Layer 16 of a small transformer language model trained on English Wikipedia (22 layers, counted from 0, width 64). Numbers have three digits each and are written without spaces.
In attention head 1, each number of a token's query is one row of weights dot the token's vector x plus its bias. The head spreads its attention over the tokens so far by the softmax of query dot key.

Query weights of the head. A number n stands for (n - 500) times 0.0034.
q0 (bias -0.166): 472539486460545485555461514482534540456497484525508547540524490473523442488560599526511570489497574556503494496482488516543546506530530457527543445485520460522545529518529522527534524504459523
q1 (bias -0.031): 538465491463520499478489553483544442443457447578417470539485497496521522482507471499522466485496521516479504499465482512548458523559481450480537513465465537521542523537490457488467491462515465
q2 (bias -0.133): 536532488501487534549478543481547476482483431544503516503521515459545426534465530518562530488477543504457498505441503506541515591574454457594519523426501551496522498455516506548500515501466514
q3 (bias -0.043): 517505503496503502462469548488503457497469455511434487505538499536515518490493504475516461478469438490504497488502497514555445501521425460458518478472498514518534483502501474499459464453525487
q4 (bias 0.003): 477509529523450530410515506549434500571517572468471467496487521530475559461503446453462463498547445548496533493511522523454512425465531498482527489562513462529443502559517540489533489497530497
q5 (bias 0.034): 464509512496491450465483448486443495562545520420534517469467462535517487489528465438460503473540469466537544519513517519446507446484514532480489445544531446478487464493489547455560511542537472
q6 (bias 0.048): 440518471482467455504510482501454489508523535563524477470522501597524472486436557522499473490566486533560541514466466487509509482492511507431536425471461482482460492472501542469504530493556442
q7 (bias -0.193): 496449500424570482574479576421521477397417422592459506575450487530506431515481448499564533522464546469477426488502439501527434552581432427460522485410520474528571517508461458471480453478445434
q8 (bias -0.159): 428483425444502476573442543510442490378450453519467442457520445464530490493341440506495415477566426599492456523412489553549483484560417385524629383474456434509468513491472547476546465530474418
q9 (bias -0.189): 492536518514555483610502555504585359396439426652521478478504472535481452485469589601490440448467542533511417453532466480596511539568510404409639442439500453483561548483548477455461493402409472
q10 (bias -0.198): 376536502489473507576453426555495433422438532552521532457542501420476461550459516526486485477630508566543387526573441531546432590561427419535666372430553443372421478529489516564496501565441437
q11 (bias -0.037): 498461506469571382499449540476601417462441499506588632562513529432557519487497522600547549480410589541487453411485395441552465541571475497505564448437514462618598449500506480498463557472466536
q12 (bias -0.100): 403534415509528425448457486503443573430440469425489476485541506516532555437412537561474478561482409565503483522538456466517502475536516470538510437563499474520450472574451630585463467493535454
q13 (bias -0.126): 478477483607486435536401617578467563352331285673526423395479479445519502474466526650637491491465526584629370482487525638576471521527505334555684454437473430602477465511634529608496398430520438
q14 (bias -0.293): 486467508427589289590351566498456603391253340420452516469485520382523464323376511614537486515583503596539330568551469557619467615535475266577680481392567464463645408405547517650435445525492332
q15 (bias -0.222): 609464471547492439471374535490512545375370367614536435466461491463530495404407595580561400418517631538600360447491489538594459494479426307580686381465499433475584427378653463573524383416539366
q16 (bias -0.217): 586450480515454422487444462494519407432571575557490438544484564583648420454513446473457534414602532449609499578462404428642456485542462366592415440311591495468591476421631581533419404524561414
q17 (bias -0.098): 466446590519511426534478520512648528400461567506562424599523458433548456545479553573471518346458530582558541463454580460550423429561407473616425539389466517629561462427536489455504355373329604
q18 (bias 0.331): 519492432521425647264690383528436455681713532557479433457534465488364488594597356501580451632424461501335509394341549580284493424401580614512486583690370426456352452466411586361609476542530443
q19 (bias 0.195): 609503385625441706445642397419403383675557625658473660558484631594530578591514491422333511483564516282403561544392393481470554424601602530353389555666624571423413536426513510382531634651688458
q20 (bias -0.096): 455313304750553512331316331580486588213539696486647517332576558475596595541434406600314621351673633485709489559637471553769607519569601363544685437538459618449560437392446340391364532515534691
q21 (bias -0.053): 695424597659540536474390480597437534373460468436395535290575629470571445433278530606543695487753462371602534508459452271509624404399615306572576546506570484288656564427462651581364550556763487
q22 (bias -0.078): 557481771273779732550573563557646384235456325731455431386727465554743441489535619656466521474422406646625395087417609326477475570421564375598485592464450811211641428385535274502487486563396409
q23 (bias -0.154): 629238367797592551444297469384602726378368242506560540568350667474438563526331713647380472456579642533501397413658487564598439425534421331359662317527634350559364424243770428703783481388588452
q24 (bias 0.031): 411518341374590352629577597400320637390389533483595246412368315508406374445480434605554560364491548453593616548492421501691675559565425571472513591478412521499642529655410664412432349363509628
q25 (bias -0.042): 593434681352388350612494293343473550472441584648163456607629559492524553325253495252650521665512434556624591653398589606345350402517435373484480582324428492337507625653220471479314498292266277
q26 (bias -0.061): 513502541723570136500542649515502430028461824386548531577380588298389369721610393553516742156607669331349509699850573501740359637870569485467278613214579307485371659655716193465590282105281341
q27 (bias -0.161): 502557176518668458576815640434688548459522563553520472481251475688429466387417688661342277762588548537506451507449386483685642889407458570511556327396589440502574640367673613735584567767670565
q28 (bias 0.049): 541480362526518264742393517628584476413528510664445756614434413370576502391748655410367560658317666585436514501639381658579368444417351493632546412484365673622400343660483451593428304615502693
q29 (bias -0.000): 453640731496494564546633590423690393273494427642500493543545512338513217598563589541536628544445451600539589399324486526406693533610409763453555314543218433447381365813413495475827693590361148
q30 (bias -0.045): 704839233625342431748531476668692234374469541507659206367467283235410601349479330656471483347857626383563462559442314529665560518490279619401920686366505428695634975738713527455314221425653529
q31 (bias -0.085): 399381418504570421424454547451590551304665471460441192651779411351278496541662537406486653582659516643379711545483530389530424601328429626582346573508320488430294528694417485435712324456680501

Each question shows a short text with each token's key, already scaled and adjusted for position as the last token sees it. A number n stands for (n - 500) times 0.00088.

Then comes the last token's vector x. A number n stands for (n - 500) times 0.0093.

0 "u": 352503579376484431439468418579471451430496389538387469569720445586378468469443382506432458351450
1 "i": 434404610467524461462464415575473452438504369543355487588743451585385493458397429498405448363459
2 " |": 476488505448465523514507470523474555413509357481444497581767384446453533537319374467445570358391
3 " ": 517482522538558488495407429445418470477487369480439450543679396400484585335547234429421528461508
4 "3": 520491487513538483497448483440438507473446427478392470557572442404457638207598321528428392459583
5 "4": 479539467520545482500455472439459511467439403481368468563593462460451626233560297506426427476650
6 " |": 497486555496461445486519500468455578432477409455425492539644441405457613268514318509637627469639
7 " ": 474456476494529548577432493432458463494462410468498427494583442424452692285547226505479575543559
8 "1": 497476487464511533532467519438460483509437448474436456515542468457434682227584280560390394500582
x: 681503516654458491595557406606562555531501246691423899484695418440580586494556518464446491493371611592467397486516485587512409424242459421449507438678474440569357495522482415429667443514692415
To which token does the last token give the most attention? 6 " |"

0 " ": 449548547456502442428463407535429481449497373509376500562743427404407475398520279514486507411529
1 "4": 457474550497492459458481449509453517441450402511352484591657437420437562279539294589468413432581
2 "0": 519462540535494459482485443491466527446456408514346493579648463486461583287463274537454440416656
3 " |": 548504513465425509480523458511481576394479374465398517566732428401406564393482335523588633441607
4 " ": 504526494536554523534392487453443470503485397480525437491618400437481683280549256445446568511527
5 "6": 492500460514526510528457498468439501490456398483432454524578442478434688232585293481417388458530
6 "7": 450495458499556499510466474449462504475450390480417439528592458510425677252520265497437457455609
7 " |": 513471549531479429473525501487461581435466417434469491500624428414412647308505310549643654427575
8 " −": 485517495507482545583480543457456444479523414436556393480606390351414592279561282519558529530397
x: 734588493579202608465564364496572463624483307686384816476472523374381633451455545499583518593334581577475326535534419631524467475393422472538426409638434330487455561391451247468680541578588553
Which two tokens does the last token look at most, in order? 7 " |", 1 "4"

0 " |": 452525473464491512469482452494467541425517361485424483589707389389411518403545323425459527425445
1 " ": 461483556485532453444422427469423473472500388496424469558645397417485574337580315412419523429524
2 "6": 500500525531511480491466482469455513472470413497390474563580430455469604230605374463446400413579
3 " |": 504519489468449502495507498464490558444488412459430497542604431408460596261577386458636606443610
4 " ": 521543496538545493508415460443452473476476412477459448513588443417485646298561263468501577478562
5 "6": 478534472527532491505458479460457503470453405484420449533568447461433651265566289538441439445540
6 " |": 467475530496479446482510504466487555440481415442443481519597433407444617284550358524619632432606
7 " ": 479456452484519544562437488434461452490483418466488456494576439410479658304579263482489575479546
8 "6": 520460475468516520529466492456465495475447411487429449528559450431404667287547277553443460449538
x: 622442580660466480521578480594464521579420228651400928428646472481574538418554543558503428490324552514483398494516564625430521402366483527537502437646298471623315472527504447482704522540632399
To which token does the last token give the most attention? 3 " |"

0 " |": 455523475467491511471483456495469538430516371486430484583692396397417516409542335431462525430449
1 " ": 464484552486530456448427432471429475474500395497430472554635404422486569348574327418425522434523
2 "3": 486483521521517464474458483459458498472464438490402481560563435426478608246598409493439408416570
3 "4": 545501513544525457480463463462469502465458412493379477561589458482476592283559361484435437438635
4 " |\n": 491490490490497514517525505515472549462534435521442489534616422440500535279480308459614573384522
5 "|": 505546537507472463465452488429465479438507417432387539619618470421446515483649625448474601587635
6 " ": 491520480501504525536380511430475405517493459461443523559526504416425493469707655399456522623597
7 "1": 446505457487530506516413521430496412523451495463409508581493521454463515399682673446409412565621
8 "0": 495481480476523503552434547453492457490452462478400483585519509483409526391683651415459407578652
x: 607484573624352385466476460626434434440511403641389858540720437448521493481662452446493556316399633498536562508574558701532395422416404467563406466459364431682278535624421455464539444220524323
Which token does the last token look at most, and with what share of its attention? 6 " ", with about 40%

0 "-": 376564569430478437394487381486421415462549349510320496616730414508410397406580554354407447477507
1 " Un": 354348682399429351333424404532439376426410426496367474503682511547518461494549475425506434409449
2 "ire": 562293677533550330413424416468480374433406429482450430554580488629349493475621562454361433588523
3 "a": 665490609618581450476422438501490440420431402477426446572629454676322424405652552348505451436616
4 " Al": 673601566669596402460346389508452390413445393479395442572652457679472503473544434450517448390410
5 "b": 426719431645624434461356347456467393486430368467374461494657492663550471471509480540409439431547
6 "a": 345518390564573508504440399491502461423421418450391495547673497802356478486474624518461480401594
7 " I": 323459373513679539527338435425469387422344444465426434608636461679495467568421518506467447498363
8 "ul": 559347415441507580559437456462487478420461413450390492512692496711526593302546487574383393338537
x: 504407576526570620612646466648151394446474536377612807446646479537586516779623566572407486298555439595467343530537326495540681405432547401486311530655448440340520628462522401393562538534543578
Which two tokens does the last token look at most, in order? 7 " I", 8 "ul"

0 ",": 496536500426511469503463430572443555410526333549337485612810399471401431456434291454424508508408
1 " O": 333392665407411329373454359521431412420373409503435465555674462574465482501559306454464493511419
2 "H": 486435580513506407510570440554486500449458425494445526520642415655371451280569316600538350308365
3 ",": 480522540478508527535546405547454581432480377503411482508726395572492527423297339611514535338264
4 " P": 643556531625586399432387342465408430462385364463422481555716478528495489489488218515524451520457
5 "A": 503580482548596426468516437453447509426435422460439496506614480624365584323449209726413441464472
6 ",": 498473517542485509504544406502429542426474402470448468509669403510432590486274296673503602379271
7 " R": 345442325522610516505382377406488400452403369471442500571727465483470506448475250574561498526420
8 "I": 489389443484639559490446481386460470460398415444501466518563460597350534307473239704492403540384
x: 550616556591402508405757664691555489487512474528331913521461678647605445453473499608538377480337655472401460434416445566491422604421478607486356418538582428504492643451523599543638484449666462
To which token does the last token give the most attention? 3 ","

0 "i": 417510547429507465473481446570472473448511393536385492573694461561399482475437433486442469401459
1 "\n": 459530518490500475504486461537496470485523407546459513597724426493453413530358520442486523433387
2 "-": 504438492544493483438499444428446447485518408439389498565603466466469457419657543385427491587601
3 " E": 595399588558542370421415407448442404456441435471424478583608481540500468475590525448481505533517
4 "ner": 592625516595579414441376423448497430471426419462399467530581507567491482460560489456449403464524
5 "g": 464640451570577460459388419436480415469459411456394503543617494601509428464587514465510445475540
6 "ia": 430518453500543503494463502454487464495440468448428517516568504665455394409645565391500388434562
7 " G": 373471411496605530523377442445495376474428439460446485578611477568552445527484572438549451452441
8 "he": 495342391449579583547432438425507407469452432452475451568594451619496478449548457502458506454418
x: 471507502538613757449659545529214523431549691452412696520600662571472490525554324604452425402483536563436563747560689527409550478515626666437263566545803231344454594435608488477565574511633663
To which token does the last token give the most attention? 7 " G"

0 "ph": 353497571415459431391479385562451491401503351523316467525737477585331444516491388522546490359519
1 "am": 407334650443492404396430385560456441416522361541353474589693459582392484423454374537493449374451
2 " (": 470494558538514453472486430471477434417486423524440503575723453429400443718194459571469557556441
3 "W": 663424614591547352389364371440452393428447375492435461582640435449384477497549364516516453669492
4 "-": 652594488629642372425422369412451347494444394447386457538648499591439461324503505573559399440460
5 "V": 490655465642637425476312408446495395476405426494490516524612494484320410479535401625543368667498
6 "T": 420532445519597477459476413447485471466464424501404528501614487616257401306499475731642393520517
7 ")": 538496509497462480459541478506501573426490452521448499555629499347262475541300443774615575596487
8 " |": 500445471545506439452501467461463557403468392436462530555764411347444583491415255612422655500500
x: 586515438362344601629620305452433568626434341530577937441529458466486532523338463482592397455413617531554506354451529522440617477347568484446465547499382396477480599365409655456623615360388589
Which two tokens does the last token look at most, in order? 1 "am", 8 " |"

0 " dec": 346506542362408407386464426511453440420448401466471468528637514461504481554490327482464525500567
1 "l": 439363605438479423409426433529447451418478391467414458543639424516489519429543350546447509479606
2 "ared": 529462547486489476476501441513450538368524385495359430569711432465429491547498403501450558504653
3 " it": 510513543535471510485535476477468568404468424521339407547716450494427425481549340419568516560541
4 " his": 524489563501456551522502467469492554433493437504388477531624401509385391519607345343529607538406
5 " f": 495680451646602459471391417480484412444413428495420443542642503506482442536501384460529449461541
6 "av": 326553395580588509508374401434486443447453411496394429548611525507426519478572362539466506528528
7 "our": 401400365465577541491423447446526475445402456483374466496651525591405482462538380517498427407581
8 "ite": 533386455411526559502462446446518480438477430498359455477635503525311406493547360455521466431598
x: 513541331463352499422577614609133457641481399480550879419457383631385423552590427466641444397356580459377576504428400485389507426494476462430419499568441433574507296572439588362423453522453661
To which token does the last token give the most attention? 4 " his"

0 "ired": 415507546435495460471493435551464503403538354524339463573750428512388432482488309445442487355521
1 " s": 373419658429456389414483364512429418416444389510358440574708493503429443514436378489536471403512
2 "ound": 529446528547521495498525485518488514426537412513359409508657417482309435361617325521618474311472
3 ",": 534495566473509507514474416527440572396486392505401523578675401463386468585363259581456632422434
4 " he": 559551550576541468473432451455499483447406478492455432583602462441507328506607203404469585563357
5 " repl": 456650475646595457467416385475462428410474333444390446554734479486589469511498368494394510454528
6 "aced": 424515444527547508482455413473437465360512321442352412584762419503463453584531476458402542534634
7 " the": 431523483507505486473465426396431520421483364492275494567736454553354446540578405377465507431586
8 " b": 463313373416597594558348422406486377435419398474379461571695458515462452544529405489528469481560
x: 409472537436476525374688313368404467422612627580443889392440416648403618449600530452534492519506586495531603711464573611525462466590438452671377556568584363606308604514402689425497493651404583
Which two tokens does the last token look at most, in order? 2 "ound", 8 " b"